Layer 9 of a small transformer language model trained on English Wikipedia (15 layers, counted from 0, width 96).
A neuron adds its activation times its output weights to the MLP's output. To switch it off is to set its activation to zero at one token and run the rest of the model.
A neuron's activation on a vector x is SiLU(weights . x + bias), where the dot is the dot product.

Input weights of the MLP neurons that the questions are about. A number n stands for n times 0.0099.
n5 (bias -0.163): 0 29 -28 5 2 18 -61 -8 -1 30 -21 -43 -17 2 16 -4 5 -2 29 23 13 23 -8 -21 5 -39 -39 49 -17 -5 12 -35 9 -7 23 -5 -24 -41 3 -13 -48 51 5 38 13 9 -8 -44 -10 8 -11 20 29 -23 37 29 -31 -3 40 14 46 48 -1 -5 -17 31 20 -7 -5 -19 -1 -46 -75 31 -22 -36 31 -4 -1 3 21 -2 -33 -25 -5 17 -6 -6 -9 -42 -12 -46 4 17 -21 19
n50 (bias -0.201): -37 -15 21 -20 -11 25 -1 -22 -19 22 -3 -30 -34 -18 22 1 -13 -7 -27 -41 28 -41 10 7 -25 -11 6 6 7 33 -1 31 -27 -47 -11 6 19 10 33 -4 41 10 9 -33 -28 2 16 -11 -32 -38 -21 -10 -4 -37 16 -10 -27 43 -1 -52 -5 -25 14 31 -12 -19 -21 -35 -24 -30 14 5 -22 -9 7 16 20 -40 0 52 -48 67 26 -4 11 -18 -66 -21 17 35 25 -41 1 27 -33 2
n89 (bias -0.232): 29 17 -20 -15 12 -4 13 20 -17 35 17 12 6 38 -43 7 5 -17 -30 5 -30 35 -18 3 -29 17 -7 -20 -7 -14 22 16 17 -18 -10 20 42 12 11 31 4 -41 4 -5 -26 -15 14 7 -8 6 -27 30 39 19 23 -3 6 23 -1 -8 -6 24 3 6 -6 2 21 57 -35 -47 -17 7 -21 -30 -10 7 -7 19 31 24 -6 -15 -40 2 -9 33 23 23 20 47 -42 1 12 69 38 -6
n90 (bias -0.188): 35 -3 19 5 27 46 -38 33 -12 4 -21 41 37 -3 -7 -38 0 3 -18 -7 -28 -14 5 15 -35 22 1 -3 13 -39 13 22 -25 -35 16 -12 18 23 46 45 -34 -31 -11 15 28 13 32 29 8 14 -8 37 22 -3 7 -11 -18 -23 11 -72 -15 15 -45 20 -9 -35 15 0 12 -40 -43 -15 -32 0 -16 -25 4 -23 2 23 25 15 -4 -14 -5 -49 -48 23 14 23 -22 26 -2 -7 18 -1
n99 (bias -0.061): -39 13 -14 -16 -21 26 -9 10 -17 5 -24 40 6 11 -10 -26 14 -61 -16 6 0 -1 18 57 5 29 10 -6 -28 20 18 -16 -11 -2 -5 -37 17 47 24 -5 8 32 25 8 26 -16 15 -8 11 7 17 -21 -29 -95 29 -22 24 1 -9 -30 -11 -28 12 28 -29 7 21 29 19 25 32 -53 -5 -7 40 45 16 16 25 -8 -1 32 -35 -34 -5 13 -25 -1 30 14 -31 -58 -14 -3 -36 2
n108 (bias -0.085): -12 -5 17 18 8 7 -15 -47 10 7 3 -3 -3 9 -29 0 30 2 12 -12 9 -29 -33 -10 -9 20 -9 -4 -3 -6 14 -36 -3 56 -15 -14 36 -3 -19 21 -33 12 -45 36 14 13 -35 -16 -2 8 14 -13 4 24 22 2 39 -11 -21 -11 31 47 0 -21 4 23 -58 -2 8 -10 14 -6 -1 51 42 18 12 -14 -15 51 22 -16 20 -1 9 5 23 -15 -10 -23 -2 19 -53 -44 -15 -5
n148 (bias -0.023): -7 -1 6 -7 0 -11 -10 62 -41 3 5 -46 -28 17 1 -5 -23 0 12 -51 17 8 -2 -1 3 15 25 13 -12 -1 24 10 -37 -20 -1 75 1 -18 6 -9 -1 -1 34 23 -22 -31 16 20 4 -22 -31 -1 7 5 -25 -22 -15 -21 -42 12 -13 24 -14 20 -24 25 10 13 -21 -3 39 13 18 -11 -26 -32 -3 4 13 -44 -25 -36 -2 -6 -30 -12 15 16 -3 9 -18 12 11 -41 -12 -18
n178 (bias -0.146): -26 8 17 2 12 -14 39 2 -45 6 -25 37 5 -4 -1 -38 39 -5 -7 -31 -20 -24 32 -28 -28 31 6 13 22 4 5 -57 8 -23 -16 -14 27 -21 0 29 -25 -33 -15 6 -37 38 6 -19 4 -38 -44 30 24 -3 0 26 6 -23 -3 -7 -58 -15 -22 -21 -7 15 -26 -20 26 -41 -18 33 -28 18 12 11 -12 -16 0 5 -18 -9 1 34 -14 21 41 28 7 -51 0 7 10 -18 -59 -3
n239 (bias -0.203): -11 -24 -21 45 46 10 -8 0 -12 9 1 -30 -15 1 19 -6 68 3 1 41 -6 -25 -18 18 30 -6 -4 4 -3 -20 -16 -13 15 -20 31 -19 48 15 3 -31 9 3 23 -4 16 -6 -7 35 33 -9 5 10 -18 22 15 39 -10 -15 6 25 -1 -45 16 7 -35 24 -26 8 1 44 -11 -26 7 -41 -9 13 5 -60 18 8 33 -21 -21 1 14 4 41 -25 7 12 20 8 1 -7 11 15
n242 (bias -0.171): 31 36 -18 -4 -1 -3 -9 23 -64 25 8 -4 -21 31 -27 -35 10 30 -30 16 -2 1 -20 14 -23 12 12 7 -9 11 12 -1 -24 -17 -4 10 15 1 8 18 -18 1 -26 -8 -3 -9 15 22 19 13 -4 2 60 7 35 -7 40 -21 15 28 34 -9 6 -7 6 -23 -23 46 -6 -15 6 25 -33 9 25 20 16 17 31 -19 6 -26 21 9 -12 -3 38 3 1 -3 15 -16 15 -30 13 23
n253 (bias 0.075): 0 2 30 -13 5 -5 -19 0 -17 2 7 -11 -5 -10 -11 -23 10 -8 24 11 -2 16 5 -7 10 6 1 -6 -6 9 20 20 -21 -2 0 -10 9 -6 -14 -6 4 -12 -12 -15 9 -9 2 -5 -12 -6 -4 32 28 -5 -6 11 0 -17 9 -6 46 -30 -4 -28 -17 5 -1 13 -1 -21 9 9 -4 -44 13 4 -10 5 -32 6 -31 32 -3 5 -10 -14 11 45 6 -7 -25 -18 -11 -4 9 -9
n291 (bias -0.126): -1 -4 19 29 -8 3 -17 2 10 -8 39 49 -8 -21 4 -3 2 -33 22 -2 -8 -3 4 -20 -15 -15 29 6 -6 19 38 -21 7 22 43 14 -26 -58 -26 14 7 7 54 24 -11 -2 8 -9 -50 -34 -24 18 19 19 -32 26 -12 81 4 -41 36 21 37 20 -57 4 -63 -23 5 10 -15 -21 -8 38 -46 -7 -11 6 17 21 -24 18 21 30 14 27 6 -5 20 11 3 22 -24 41 9 14
n377 (bias -0.193): -28 5 16 -13 7 42 -2 36 -44 -8 -5 2 17 17 2 -60 18 -3 -14 14 -17 -4 17 41 2 -22 -17 -2 19 46 30 1 36 -8 17 -49 17 21 52 4 25 7 12 29 13 6 -25 -43 28 -35 -14 -28 -31 -16 -13 -23 -38 13 2 -41 -17 10 12 -34 -42 24 41 9 -5 -56 -25 28 -39 46 9 -1 -30 -3 -1 -50 0 -16 36 -7 -10 18 -28 -1 -23 6 16 -5 -4 21 21 -49

Output weights of the MLP neurons that the questions are about. A number n stands for n times 0.0075.
n5: -13 12 -59 4 1 -19 -22 -33 12 -18 -46 11 -24 -20 20 -26 4 20 1 -26 21 49 -66 17 -13 22 -7 1 -24 -13 -2 49 -5 19 -13 32 3 58 -43 -10 22 -4 31 -21 2 28 10 -12 23 15 -35 23 -27 7 -12 -38 27 1 -37 49 26 -18 -24 -7 53 32 -48 13 -27 30 17 8 45 5 -5 21 -51 25 27 -16 56 68 -5 -5 -38 -28 -4 -21 20 -30 3 -3 6 2 70 -32
n50: -30 18 -4 2 -5 -25 16 4 -13 -37 0 -22 -38 -21 1 8 -20 -31 -13 16 58 -24 -2 13 -54 4 -28 -73 28 -5 -35 4 -12 18 52 0 18 12 -1 -40 -2 -5 -25 31 4 -16 -14 -26 55 6 0 -33 12 -8 -43 -40 -43 1 -10 -2 19 -22 40 -14 -50 -53 13 15 6 -11 16 -12 3 -3 17 11 1 -9 14 2 -1 -30 -18 -48 26 -17 6 -11 -22 -15 40 -55 -27 -9 12 25
n89: -18 -11 32 -7 -26 -25 -19 16 -24 -15 -6 30 -5 16 -49 36 -44 -5 42 36 -20 -4 4 28 -13 -18 -23 11 3 12 29 -31 0 22 46 -53 -4 29 -44 -46 27 -16 -10 22 18 1 -9 -48 8 41 -18 -8 60 2 -34 1 13 -10 1 23 -8 10 6 -62 -7 28 -1 -30 -12 -27 -4 -1 2 36 -66 2 -34 19 46 -2 -4 36 23 -23 -5 -6 -23 -11 15 -19 -6 49 -3 0 13 -8
n90: 26 5 -1 -10 44 9 11 30 5 -53 -8 37 -38 -43 55 0 44 -54 17 8 -5 7 -3 9 6 -6 -16 -25 36 23 2 -40 -11 12 -6 7 -17 12 -58 23 19 14 -5 4 -28 -38 -24 -62 -6 -15 -22 -68 -10 41 23 44 -26 5 7 -9 6 15 -34 21 -12 4 36 9 22 -5 34 21 -12 -17 -8 -24 9 8 -22 12 -9 6 -60 22 34 -39 7 -44 -4 -58 6 -34 4 -8 -13 70
n99: 21 2 41 -37 36 -3 1 34 -19 0 15 44 -26 -9 -27 -10 -20 2 27 -27 -62 -18 -2 -54 -52 -33 23 -8 -1 -19 -6 54 8 37 -19 10 -50 -24 11 -31 -5 48 -17 5 23 0 4 -28 -10 35 -7 11 -22 36 3 29 0 -28 27 20 -20 24 -21 31 11 3 13 -39 -14 13 -17 -42 -17 11 46 -67 60 37 18 -29 -24 -42 8 42 -18 -7 -27 -21 21 15 -8 45 20 20 -17 -7
n108: -5 12 16 -4 11 15 -2 -24 -20 -18 26 14 19 9 2 9 -58 -3 13 37 -26 11 42 10 2 -18 65 -14 -2 -4 -14 0 -15 -25 15 25 3 7 11 14 15 15 4 -6 6 -5 -8 -1 28 -12 13 -13 -12 -9 -13 38 -25 13 12 42 -23 -52 31 -14 22 22 9 -22 15 13 -13 -36 1 -10 -13 -7 -43 0 12 27 2 -2 47 26 4 -32 -4 -5 -12 34 -5 -9 27 8 -19 22
n148: 14 -12 -25 11 50 -26 20 -8 22 -28 -6 -9 5 3 -23 48 -17 1 30 -40 -42 40 4 31 29 37 3 6 7 51 -31 -9 -19 62 8 37 -23 23 -16 4 29 19 -22 -51 -7 20 22 11 4 29 23 38 30 38 7 -21 5 -6 18 12 27 28 -5 6 10 0 17 11 17 12 41 -13 13 -11 3 -8 -38 15 26 36 6 -9 37 13 -1 -7 30 41 -23 -51 -1 -5 34 -8 27 -24
n178: -19 26 -50 44 10 27 13 -63 -41 -1 -8 33 -51 -17 58 10 37 47 13 16 -8 -42 -22 -21 19 21 -20 -19 29 10 26 9 -24 22 15 24 4 -2 -23 7 -24 -16 38 22 25 3 28 6 -12 -33 -15 -26 -27 50 -1 33 -28 -47 3 -11 0 -56 41 43 -33 -4 50 -37 45 -20 -7 -4 -30 87 25 -13 -4 -43 35 -3 -2 65 11 13 -2 15 -26 15 -4 -7 33 24 -8 -18 -41 19
n239: -17 2 50 -28 -25 0 -20 -17 -21 9 23 -5 1 -1 21 -31 -10 31 -16 -32 -7 31 6 -9 -38 21 -19 -4 12 1 1 3 30 19 -12 9 16 28 -13 18 1 -29 4 28 -30 -21 -41 34 9 33 -2 20 35 34 2 -55 6 51 -11 36 -14 -8 20 12 -6 3 -18 38 42 10 5 41 -8 1 -21 -34 6 7 -21 13 -30 -20 -12 -36 16 -30 -4 -28 -10 -34 -12 30 3 -19 11 24
n242: -42 -34 -36 -13 11 -5 -6 -20 -29 2 -22 28 17 21 22 26 -23 -37 3 32 -18 55 5 -3 4 10 -19 43 -18 33 16 -2 4 -8 14 30 13 20 49 13 -19 -19 45 15 27 -16 -16 -8 -14 -29 -36 5 -26 -9 -11 22 -10 -2 2 13 4 31 37 -24 15 16 12 -19 17 -21 20 2 20 26 18 20 -23 -5 2 23 13 24 20 -11 22 32 -53 -2 31 20 -5 0 20 17 33 -5
n253: -17 -28 -62 22 -18 -23 27 1 19 -49 -29 57 -3 4 87 90 -1 -4 11 -47 35 6 0 -24 -3 15 -21 51 23 -28 -28 -19 0 9 36 -29 -6 14 48 8 -44 14 -28 -24 -16 34 2 -6 28 35 8 -94 -50 24 -13 -44 -12 -10 29 -17 -44 36 -14 5 4 -38 0 -6 -15 -22 -3 0 -7 67 -12 9 -5 7 42 -53 31 -57 12 11 -16 10 -2 -43 -33 -39 -42 -21 26 -19 37 -6
n291: -18 38 -34 25 5 33 -54 -19 -39 -30 0 -5 -33 1 26 62 -2 -9 8 17 11 -19 37 15 -15 -4 -41 45 -6 5 -26 -4 7 53 31 42 43 2 -22 -37 -56 -15 54 1 27 -30 44 -22 35 29 1 -10 9 4 -11 18 -67 -6 30 -26 15 23 36 23 -27 -20 36 -38 -20 10 35 12 57 7 6 18 3 0 20 -29 16 31 23 -24 4 26 -9 -59 -8 -22 -60 -39 -34 13 19 30
n377: 28 27 -37 -36 35 -9 12 47 2 -25 29 -36 -31 -19 -27 -3 39 23 4 7 0 24 -2 -2 13 -18 8 5 -5 34 -69 4 -14 -4 -22 26 1 35 -21 -9 -52 17 -8 -6 19 4 4 -23 -21 -8 -27 34 23 -9 16 20 -40 -32 -7 -11 -49 -9 -34 -21 -7 32 18 -24 -21 -4 14 -15 47 -26 2 7 -2 1 36 61 17 -11 -27 -58 0 -2 -6 4 15 8 -22 -19 -5 -27 -48 33

Each question names a token from some text and the token that comes next. It shows the vector x that enters the MLP there. A number n stands for n times 0.047.

Then comes g, the gradient of the next token's log-probability with respect to the MLP's output, scaled to length 1. A neuron's effect is roughly proportional to its activation times (output weights . g). A number n stands for n times 0.0044.

".", then " The"
x: -30 -23 -57 -8 -14 -18 -18 -11 -37 -11 -14 -7 -18 -8 54 24 4 44 50 -25 29 1 1 -16 14 14 -6 31 -11 -3 -13 36 2 8 -18 -24 19 16 -34 18 -9 11 14 -91 -15 -15 13 -19 10 24 -29 -2 -11 20 15 -47 -13 9 9 17 36 -18 -31 6 1 16 -11 43 0 -5 5 -5 23 7 -48 32 -14 47 10 5 -21 -13 20 9 -38 18 -17 23 -12 5 -34 -3 10 -28 5 -27
g: -23 -60 -24 22 -11 -25 6 0 19 -1 16 18 -18 18 23 49 -57 -1 -13 6 -8 19 -40 21 11 -25 26 17 20 33 -9 0 28 -3 -5 -9 -12 -31 -40 -13 -27 -3 6 3 -10 55 -26 3 1 16 -29 -3 6 46 14 13 -12 20 45 11 -9 58 -11 -1 13 35 39 -21 -6 -3 -8 9 -18 7 -8 1 -48 8 12 7 -31 -21 -11 24 -33 2 -5 9 39 -20 14 -23 11 -27 10 11
Which two neurons, each switched off alone, lower its probability most, in order? n148, n253

" ", then "13"
x: -23 -29 -41 -13 35 -11 -26 3 -37 -28 -22 16 18 -41 42 -2 -30 10 13 -32 -16 15 25 -15 26 0 -20 36 -27 -7 5 -12 -7 39 3 -24 -10 -2 -36 33 -17 -14 6 -73 -10 -7 -17 -14 50 27 -19 -11 12 -6 -14 -30 4 18 43 -2 42 19 -6 17 13 3 -18 12 27 -8 -2 2 33 -11 -20 45 -19 35 -17 -17 -6 15 8 21 -5 20 -30 46 -12 -2 -1 -31 -3 -17 29 -38
g: 22 -14 -11 -33 -17 -39 29 -9 -31 -56 30 -2 -6 -18 25 21 -25 -4 -7 6 28 19 -45 7 5 -16 -10 31 17 6 10 5 16 58 5 29 -22 -6 30 -24 10 5 13 11 28 20 -17 -12 -21 15 -3 -37 18 7 4 40 -23 16 46 -33 -13 0 -50 7 -10 -38 7 -22 -13 -16 -8 -14 12 -29 11 11 -14 6 30 8 -7 10 18 21 23 -26 -41 1 27 12 23 -46 3 15 9 55
Switching off which neuron hurts the next token most? n253

"ed", then "en"
x: -22 -12 -35 -20 23 -25 -23 -30 7 1 1 -28 -12 -29 80 -26 16 15 34 -38 -20 15 -15 13 -3 -5 -3 31 3 22 0 15 9 50 9 -23 29 -6 -31 28 14 5 0 -45 -6 -16 0 27 0 42 16 11 4 1 -47 -38 -33 -19 44 34 23 -12 -22 56 -19 -9 19 7 27 -1 9 9 -23 -1 19 8 -12 38 -17 21 -25 -9 6 31 -20 55 -16 14 -19 8 -2 26 42 19 22 -2
g: -36 26 19 -40 -8 24 -23 15 -7 -2 9 -11 4 13 -21 14 -18 -3 -13 -2 37 15 -12 -4 -1 8 -36 6 -17 15 -47 -23 6 3 43 -12 28 24 -13 -2 13 18 -69 35 -3 -19 -35 -34 -4 -33 15 30 14 -5 18 -70 -29 17 -30 -11 15 -20 5 5 -4 -47 29 -9 18 -12 -6 -19 -52 -14 18 -20 13 22 -16 -11 -11 1 -18 0 8 -17 -21 -2 -25 -2 5 -57 -30 -11 -8 -10
Which neuron, switched off, raises the next token's probability most? n50

"03", then ":"
x: -25 11 -26 -33 10 -13 -18 3 10 12 -5 0 54 -27 51 14 12 3 57 -33 -16 -3 -42 1 -2 15 10 58 -8 -17 9 -9 25 10 -10 -9 16 -12 -20 -3 26 -12 27 -51 -2 -21 -5 -27 32 -24 -29 -11 -26 -21 9 -38 -8 19 53 -2 35 -23 -30 24 11 -6 -21 5 7 20 5 3 32 38 6 13 17 15 12 33 17 23 38 60 -17 2 3 39 -17 -17 -7 31 -10 -20 37 -21
g: 35 24 36 -6 6 25 20 -25 2 26 -11 -85 2 -9 -6 19 -27 39 9 0 -6 15 -17 -25 21 -24 -14 7 17 7 -51 24 16 18 -1 3 -6 -38 4 55 17 -6 -27 -9 4 13 -13 3 58 5 -8 5 -18 12 29 -5 -6 1 -15 18 4 -14 29 10 35 -29 43 -16 -3 29 -16 -24 18 -15 -11 -3 -41 -4 33 14 52 -4 50 2 -23 16 2 -3 -8 4 16 -27 -2 14 -9 8
Switching off which neuron hurts the next token most? n108

" the", then " house"
x: -22 -12 -51 6 -6 -5 2 6 -10 -18 -6 0 33 -49 79 2 20 28 40 -40 26 4 -25 -16 16 11 -28 24 1 -23 45 33 -13 14 -8 -17 19 4 -29 -4 -7 34 21 -24 7 11 24 -14 40 49 -26 1 -8 0 17 -16 -40 15 18 -3 35 7 -48 -5 -9 4 -40 38 4 16 3 14 19 25 -14 8 -2 18 10 -6 3 14 15 5 -32 32 -10 31 -13 3 -29 -16 10 -27 15 -28
g: 15 17 25 -8 -14 4 28 15 4 6 -14 15 -14 23 6 6 16 30 12 3 16 2 1 18 5 -6 20 -25 6 47 36 -19 20 15 -8 -17 1 1 21 7 17 1 7 -33 10 3 31 23 -13 36 30 60 -23 -21 13 6 41 33 7 -64 5 10 -4 33 -38 -1 59 -7 15 43 -40 22 0 7 -29 8 36 25 21 9 30 26 21 -32 6 27 15 0 -30 15 -31 33 -23 -12 -29 16
Which neuron, switched off, raises the next token's probability most? n5

"S", then ";"
x: -28 9 -10 -60 19 -25 -2 13 6 21 -17 -3 45 -24 15 -1 6 11 25 -61 -21 10 -57 -5 9 31 30 -22 -7 -32 -33 17 -7 25 4 -14 16 -19 -6 26 5 11 7 -54 14 45 -40 1 20 19 -5 -23 -7 -10 26 -37 2 -34 55 31 9 -18 -17 31 21 17 -4 -12 18 -39 24 4 30 0 -41 19 -7 39 11 3 4 13 39 7 22 25 1 15 -18 -25 -12 28 40 -29 -5 -24
g: -18 -38 25 35 29 -6 16 -76 -14 -2 -4 -20 -20 23 30 -20 -5 31 -5 7 -13 -18 8 -9 -8 -58 -21 -30 -12 52 -2 9 5 3 -23 -8 3 0 43 17 6 -32 -20 0 -16 -25 -40 19 -23 -2 -10 -4 15 10 -7 -9 -1 3 51 -18 10 -27 -20 0 8 -51 6 -32 -5 6 15 0 37 -30 1 -22 12 -11 32 -8 18 51 -20 -1 -3 35 -19 -7 -10 -41 13 26 -6 -8 19 15
Switching off which neuron hurts the next token most? n178

" M", then "y"
x: -14 19 -6 -7 13 -14 -14 -10 13 4 -5 -4 5 -17 27 16 1 46 25 -32 13 45 -3 5 6 14 10 55 -10 -5 8 -7 -1 31 -28 -41 30 4 -37 17 -3 4 -47 -50 22 -20 6 -12 21 31 7 -29 -22 0 20 -19 -44 -5 -9 11 44 -44 -12 13 -6 6 -1 9 18 -19 -27 35 23 27 -5 42 -14 34 39 3 -27 16 26 6 -2 23 -22 18 -45 -9 25 -22 6 -21 9 -48
g: 9 22 -16 39 23 15 -35 34 0 11 12 -5 16 24 79 -9 -32 -20 -1 3 -33 -37 -48 -22 -2 -23 52 -3 0 22 10 38 23 2 18 -5 -20 -6 15 -17 20 -28 -24 6 15 -5 27 25 3 48 3 -6 -13 1 -12 2 -24 18 40 -9 23 -23 -8 14 14 -21 -19 8 -14 28 -18 -21 37 -5 6 -3 12 -7 -15 7 -5 -22 13 13 32 17 11 -12 12 10 16 -73 17 -8 -40 -11
Which neuron, switched off, raises the next token's probability most? n377

" w", then "ins"
x: -20 -27 -57 -16 29 -36 -3 -5 -10 -14 -31 12 15 -74 27 16 16 18 44 -22 21 23 -59 -7 11 -19 11 44 -25 4 -9 -18 15 11 -28 -9 3 6 -28 -6 -11 10 -4 -75 21 17 -22 -25 40 24 -20 -12 -11 -26 32 -6 -10 0 46 9 45 -1 -6 25 -7 -23 -13 9 -22 -34 -2 21 3 -1 14 6 -12 53 23 25 -17 5 13 3 3 -20 -15 36 -15 -5 4 -10 18 -39 19 -17
g: -15 -18 50 17 13 -4 4 25 12 -27 -10 2 -16 4 3 -3 -1 14 -24 8 18 -18 -59 9 -1 25 -1 34 -2 22 -6 -37 -19 -1 4 -14 1 -7 1 -35 15 -8 52 -30 -6 70 -15 27 -37 -11 20 -15 23 19 7 1 36 -15 38 -3 -4 -8 -39 -34 15 -24 -9 -21 16 -19 17 37 5 -7 8 43 -42 26 18 -13 9 9 -3 38 -25 -16 47 -1 35 -29 -15 -11 3 5 36 -10
Switching off which neuron hurts the next token most? n5

"th", then " |\n"
x: -16 9 -2 -28 29 12 35 2 18 8 -27 -7 5 7 50 21 -26 4 9 -21 -16 6 -22 12 41 12 -24 58 -12 15 -18 -27 -20 49 -19 -29 -4 10 -30 -9 -12 13 -9 -67 -15 8 -4 19 9 50 -24 7 7 -2 -26 -35 -30 -3 11 -13 57 1 -46 28 9 -25 0 0 -3 -35 -16 0 52 -26 -19 17 6 -30 9 -2 23 8 6 36 36 37 -29 38 1 6 -2 2 52 -3 27 -8
g: -9 5 -7 6 22 12 -6 40 36 12 23 -15 1 2 -24 -5 -26 1 -1 13 -22 -25 47 -30 37 -18 -8 -1 -35 -13 -2 -1 -4 22 34 29 -26 -21 13 9 -5 -8 -33 -40 -34 1 -4 -15 -42 -4 13 -27 -9 3 5 -16 49 14 -14 9 -12 9 -16 -16 -6 -15 -31 25 -15 -47 24 -2 13 -51 2 14 -65 6 -30 -23 -21 -3 -11 2 -30 19 -16 51 51 4 -24 -14 -5 -29 30 -11
Switching off which neuron hurts the next token most? n178

";", then " "
x: -37 23 -60 -34 1 -22 -25 -5 -3 19 -10 36 10 -6 29 19 3 23 26 -42 -43 33 -72 21 -3 27 18 18 -42 -21 -16 62 10 20 -4 -39 -2 13 -20 34 -11 -14 16 -48 2 -5 -12 11 11 -2 13 -35 -11 14 1 -41 -6 -12 14 36 3 -3 -43 0 51 26 -17 15 22 -35 25 20 25 -4 -7 36 -7 26 -6 10 -1 -3 16 2 1 27 13 14 -1 9 -14 -17 10 -24 0 -23
g: 13 -36 -9 -46 48 -55 6 -24 38 -17 25 -28 24 32 13 -9 10 9 27 -30 8 6 -3 -11 -7 27 1 -25 36 28 -3 5 19 -36 36 11 24 1 -10 12 1 -1 -63 -22 21 -13 18 39 -3 -42 -34 21 -30 -9 14 -17 -29 -13 25 -40 17 -5 -1 42 -10 -24 13 1 9 -27 -6 12 -5 1 -14 -4 -27 30 10 -8 11 -24 11 -15 -2 24 -15 -12 24 -48 -25 -8 32 13 -1 1
Which neuron, switched off, raises the next token's probability most? n89

"and", then "ing"
x: -8 -3 -25 4 14 10 0 -5 -19 1 -12 -6 35 -7 79 19 16 15 14 -2 5 24 10 -20 9 13 -11 61 24 6 -20 17 -17 -8 18 -59 38 -10 -31 -23 4 21 -23 -87 10 -14 -15 22 23 20 -10 5 17 -18 -35 13 0 -31 36 -6 32 20 -49 8 4 -15 6 -9 -14 2 -10 -6 7 -12 -9 18 0 -9 -24 40 34 17 1 51 2 18 -31 40 -4 -5 -25 1 -5 -7 34 -1
g: 34 -23 12 -8 -22 21 17 71 27 -25 1 16 -11 -35 8 3 -26 2 38 13 15 -25 19 -17 25 -24 -29 20 28 -32 -9 -24 12 -14 -3 9 24 3 -12 11 -33 13 -10 45 -8 1 -12 -47 2 4 31 -36 11 -73 41 46 -3 0 26 -21 -11 4 22 22 -12 -8 2 21 -4 -16 -27 13 7 -27 11 -18 -6 2 16 15 26 26 -1 21 29 -36 17 2 22 -34 4 3 12 -22 15 22
Which two neurons, each switched off alone, lower its probability most, in order? n90, n253

" rec", then "ent"
x: -29 -37 -45 -31 23 -31 -22 12 10 -12 -1 30 10 -44 57 9 17 2 30 -1 52 25 3 -36 -13 8 -4 28 -22 -5 -16 35 -8 -29 7 22 -7 -10 -19 23 13 16 -17 -75 -22 8 -33 -31 5 25 26 17 -8 -9 0 -50 -11 -31 20 5 34 -9 4 -9 9 -31 -18 17 -18 -1 -22 38 7 -13 -2 -10 15 16 -11 -10 -7 12 19 30 -8 1 -61 36 -12 -16 -11 -30 -8 -9 12 -10
g: -57 36 -14 -35 12 30 -16 34 10 25 -52 16 18 3 8 -18 8 -8 16 -4 2 -42 33 1 -33 -3 8 -7 5 -6 11 -2 -5 7 3 -14 20 36 27 24 -35 15 -9 12 5 -53 -1 -34 24 -17 -1 -6 -4 -19 10 30 -5 19 8 16 -12 -27 -13 16 -18 -12 13 -3 7 -5 1 -23 -16 6 36 -25 19 10 -10 -9 37 -33 3 -15 14 55 36 47 59 28 19 -23 -10 -34 14 32
Switching off which neuron hurts the next token most? n50

" his", then " second"
x: -18 -23 -45 -17 17 7 -13 -10 -23 -7 5 -12 35 -45 85 4 7 37 38 -22 27 7 -8 -27 -2 25 -25 32 -2 -22 45 22 -5 -3 17 -34 -11 -2 -25 -16 -20 26 43 -48 4 16 12 -9 30 20 -20 6 -11 -4 19 -22 1 2 32 0 32 14 -19 24 -8 -27 -30 28 -2 18 9 0 46 11 11 3 -13 31 -18 -5 17 23 27 30 -3 19 -34 32 -24 -16 -32 -20 34 -15 25 -12
g: 6 -21 8 -40 -28 -18 38 24 -37 43 0 4 -11 -48 0 6 -21 -20 15 1 4 1 -10 -38 -8 12 -15 27 25 -26 -32 2 31 26 37 31 -25 19 13 24 19 -25 8 41 34 3 27 -36 8 -36 -7 -21 -1 28 23 17 -24 51 24 -24 -13 31 -9 -12 16 -23 15 6 18 -21 0 31 -13 29 -14 21 23 48 -55 -1 14 5 -15 -20 -13 -4 -8 31 23 15 -25 -4 -1 -5 2 5
Which neuron, switched off, raises the next token's probability most? n5

" ", then "17"
x: 15 0 -24 0 57 -8 7 -13 26 1 -26 39 61 -19 41 25 -38 -6 39 -45 25 33 3 -27 -6 -8 -9 43 -5 0 21 -3 19 21 -3 5 7 32 -34 39 -30 -23 -6 -70 -18 27 -30 -18 13 8 -12 -10 -25 25 -6 -34 7 8 49 13 24 1 -17 20 26 -1 -30 -9 -2 -9 9 -1 44 -8 11 47 -23 25 2 18 -1 11 -1 2 -11 -19 -23 37 27 17 5 -1 -30 -33 -1 -11
g: 8 28 25 -5 -1 75 22 -10 4 10 5 42 -5 4 -3 -12 32 -47 -14 29 -5 15 -23 -11 -10 -32 17 33 -21 33 34 18 25 -10 16 18 -17 -5 37 -22 -23 4 -5 20 0 27 25 2 25 18 18 28 -13 22 -1 5 -8 1 -18 13 20 7 33 8 -7 -16 3 -2 -18 17 -2 -9 -51 -29 45 -27 -10 -49 23 7 30 -7 -22 16 35 -40 -25 0 -13 40 29 -6 -44 7 3 20
Switching off which neuron hurts the next token most? n108

" |", then " M"
x: -26 -13 -44 -9 3 -22 -6 -12 -18 -9 20 13 4 10 62 46 -13 20 19 -39 -18 13 -31 30 2 22 -11 39 -19 1 9 32 19 36 -10 -46 3 -10 -24 26 1 -10 -8 -53 2 -11 12 -35 18 9 -25 -22 -13 15 15 -33 -47 -12 8 27 46 4 10 10 20 2 -30 21 16 -21 21 4 42 5 -16 42 -19 38 5 25 0 15 37 17 -28 17 5 31 -3 0 -25 -2 -15 -38 14 -30
g: 8 15 5 46 -27 95 10 4 3 -11 -17 -11 11 -3 -19 23 30 11 18 -7 -5 29 22 39 17 5 8 20 -16 -45 6 6 -26 -9 -31 -12 10 15 -33 -21 -3 0 49 7 -3 -14 -4 -20 19 41 28 -29 -27 -5 -17 -11 15 4 -25 29 -30 18 -45 22 7 26 12 -21 4 8 -15 -9 -14 16 -3 13 -9 -7 4 5 -1 21 5 6 -2 -24 14 3 -41 24 -34 -5 13 -17 -57 -47
Switching off which neuron hurts the next token most? n108

".", then " |"
x: -7 -6 -7 -13 16 -23 -21 23 -23 23 -18 7 32 -25 46 36 9 24 41 3 18 -6 -21 5 23 36 20 39 -1 -5 -28 2 17 7 14 -26 -1 -20 -23 -8 8 10 5 -64 -4 -3 -1 -4 56 12 -43 17 -8 19 -10 -54 6 -2 23 20 8 -45 -26 10 -7 13 9 18 21 36 -9 -3 23 -5 -28 46 4 50 -13 62 17 1 50 28 -6 15 -19 30 -12 4 0 -13 -5 -31 28 -38
g: 10 -6 37 8 -39 -9 27 -47 -9 11 -16 13 0 30 22 -7 -10 40 1 21 -43 2 -8 -24 8 -32 -2 44 -2 8 -61 33 -7 -2 -1 -7 8 28 16 -2 35 -31 -45 33 -24 -23 -27 33 -12 -7 -35 -28 7 -33 32 4 -30 -23 2 -3 24 -47 -9 -24 -43 -15 27 4 6 -21 15 18 12 -17 -5 -9 37 18 15 -1 -12 18 29 3 5 7 1 -6 -14 -33 -19 18 -5 8 48 10
Switching off which neuron hurts the next token most? n239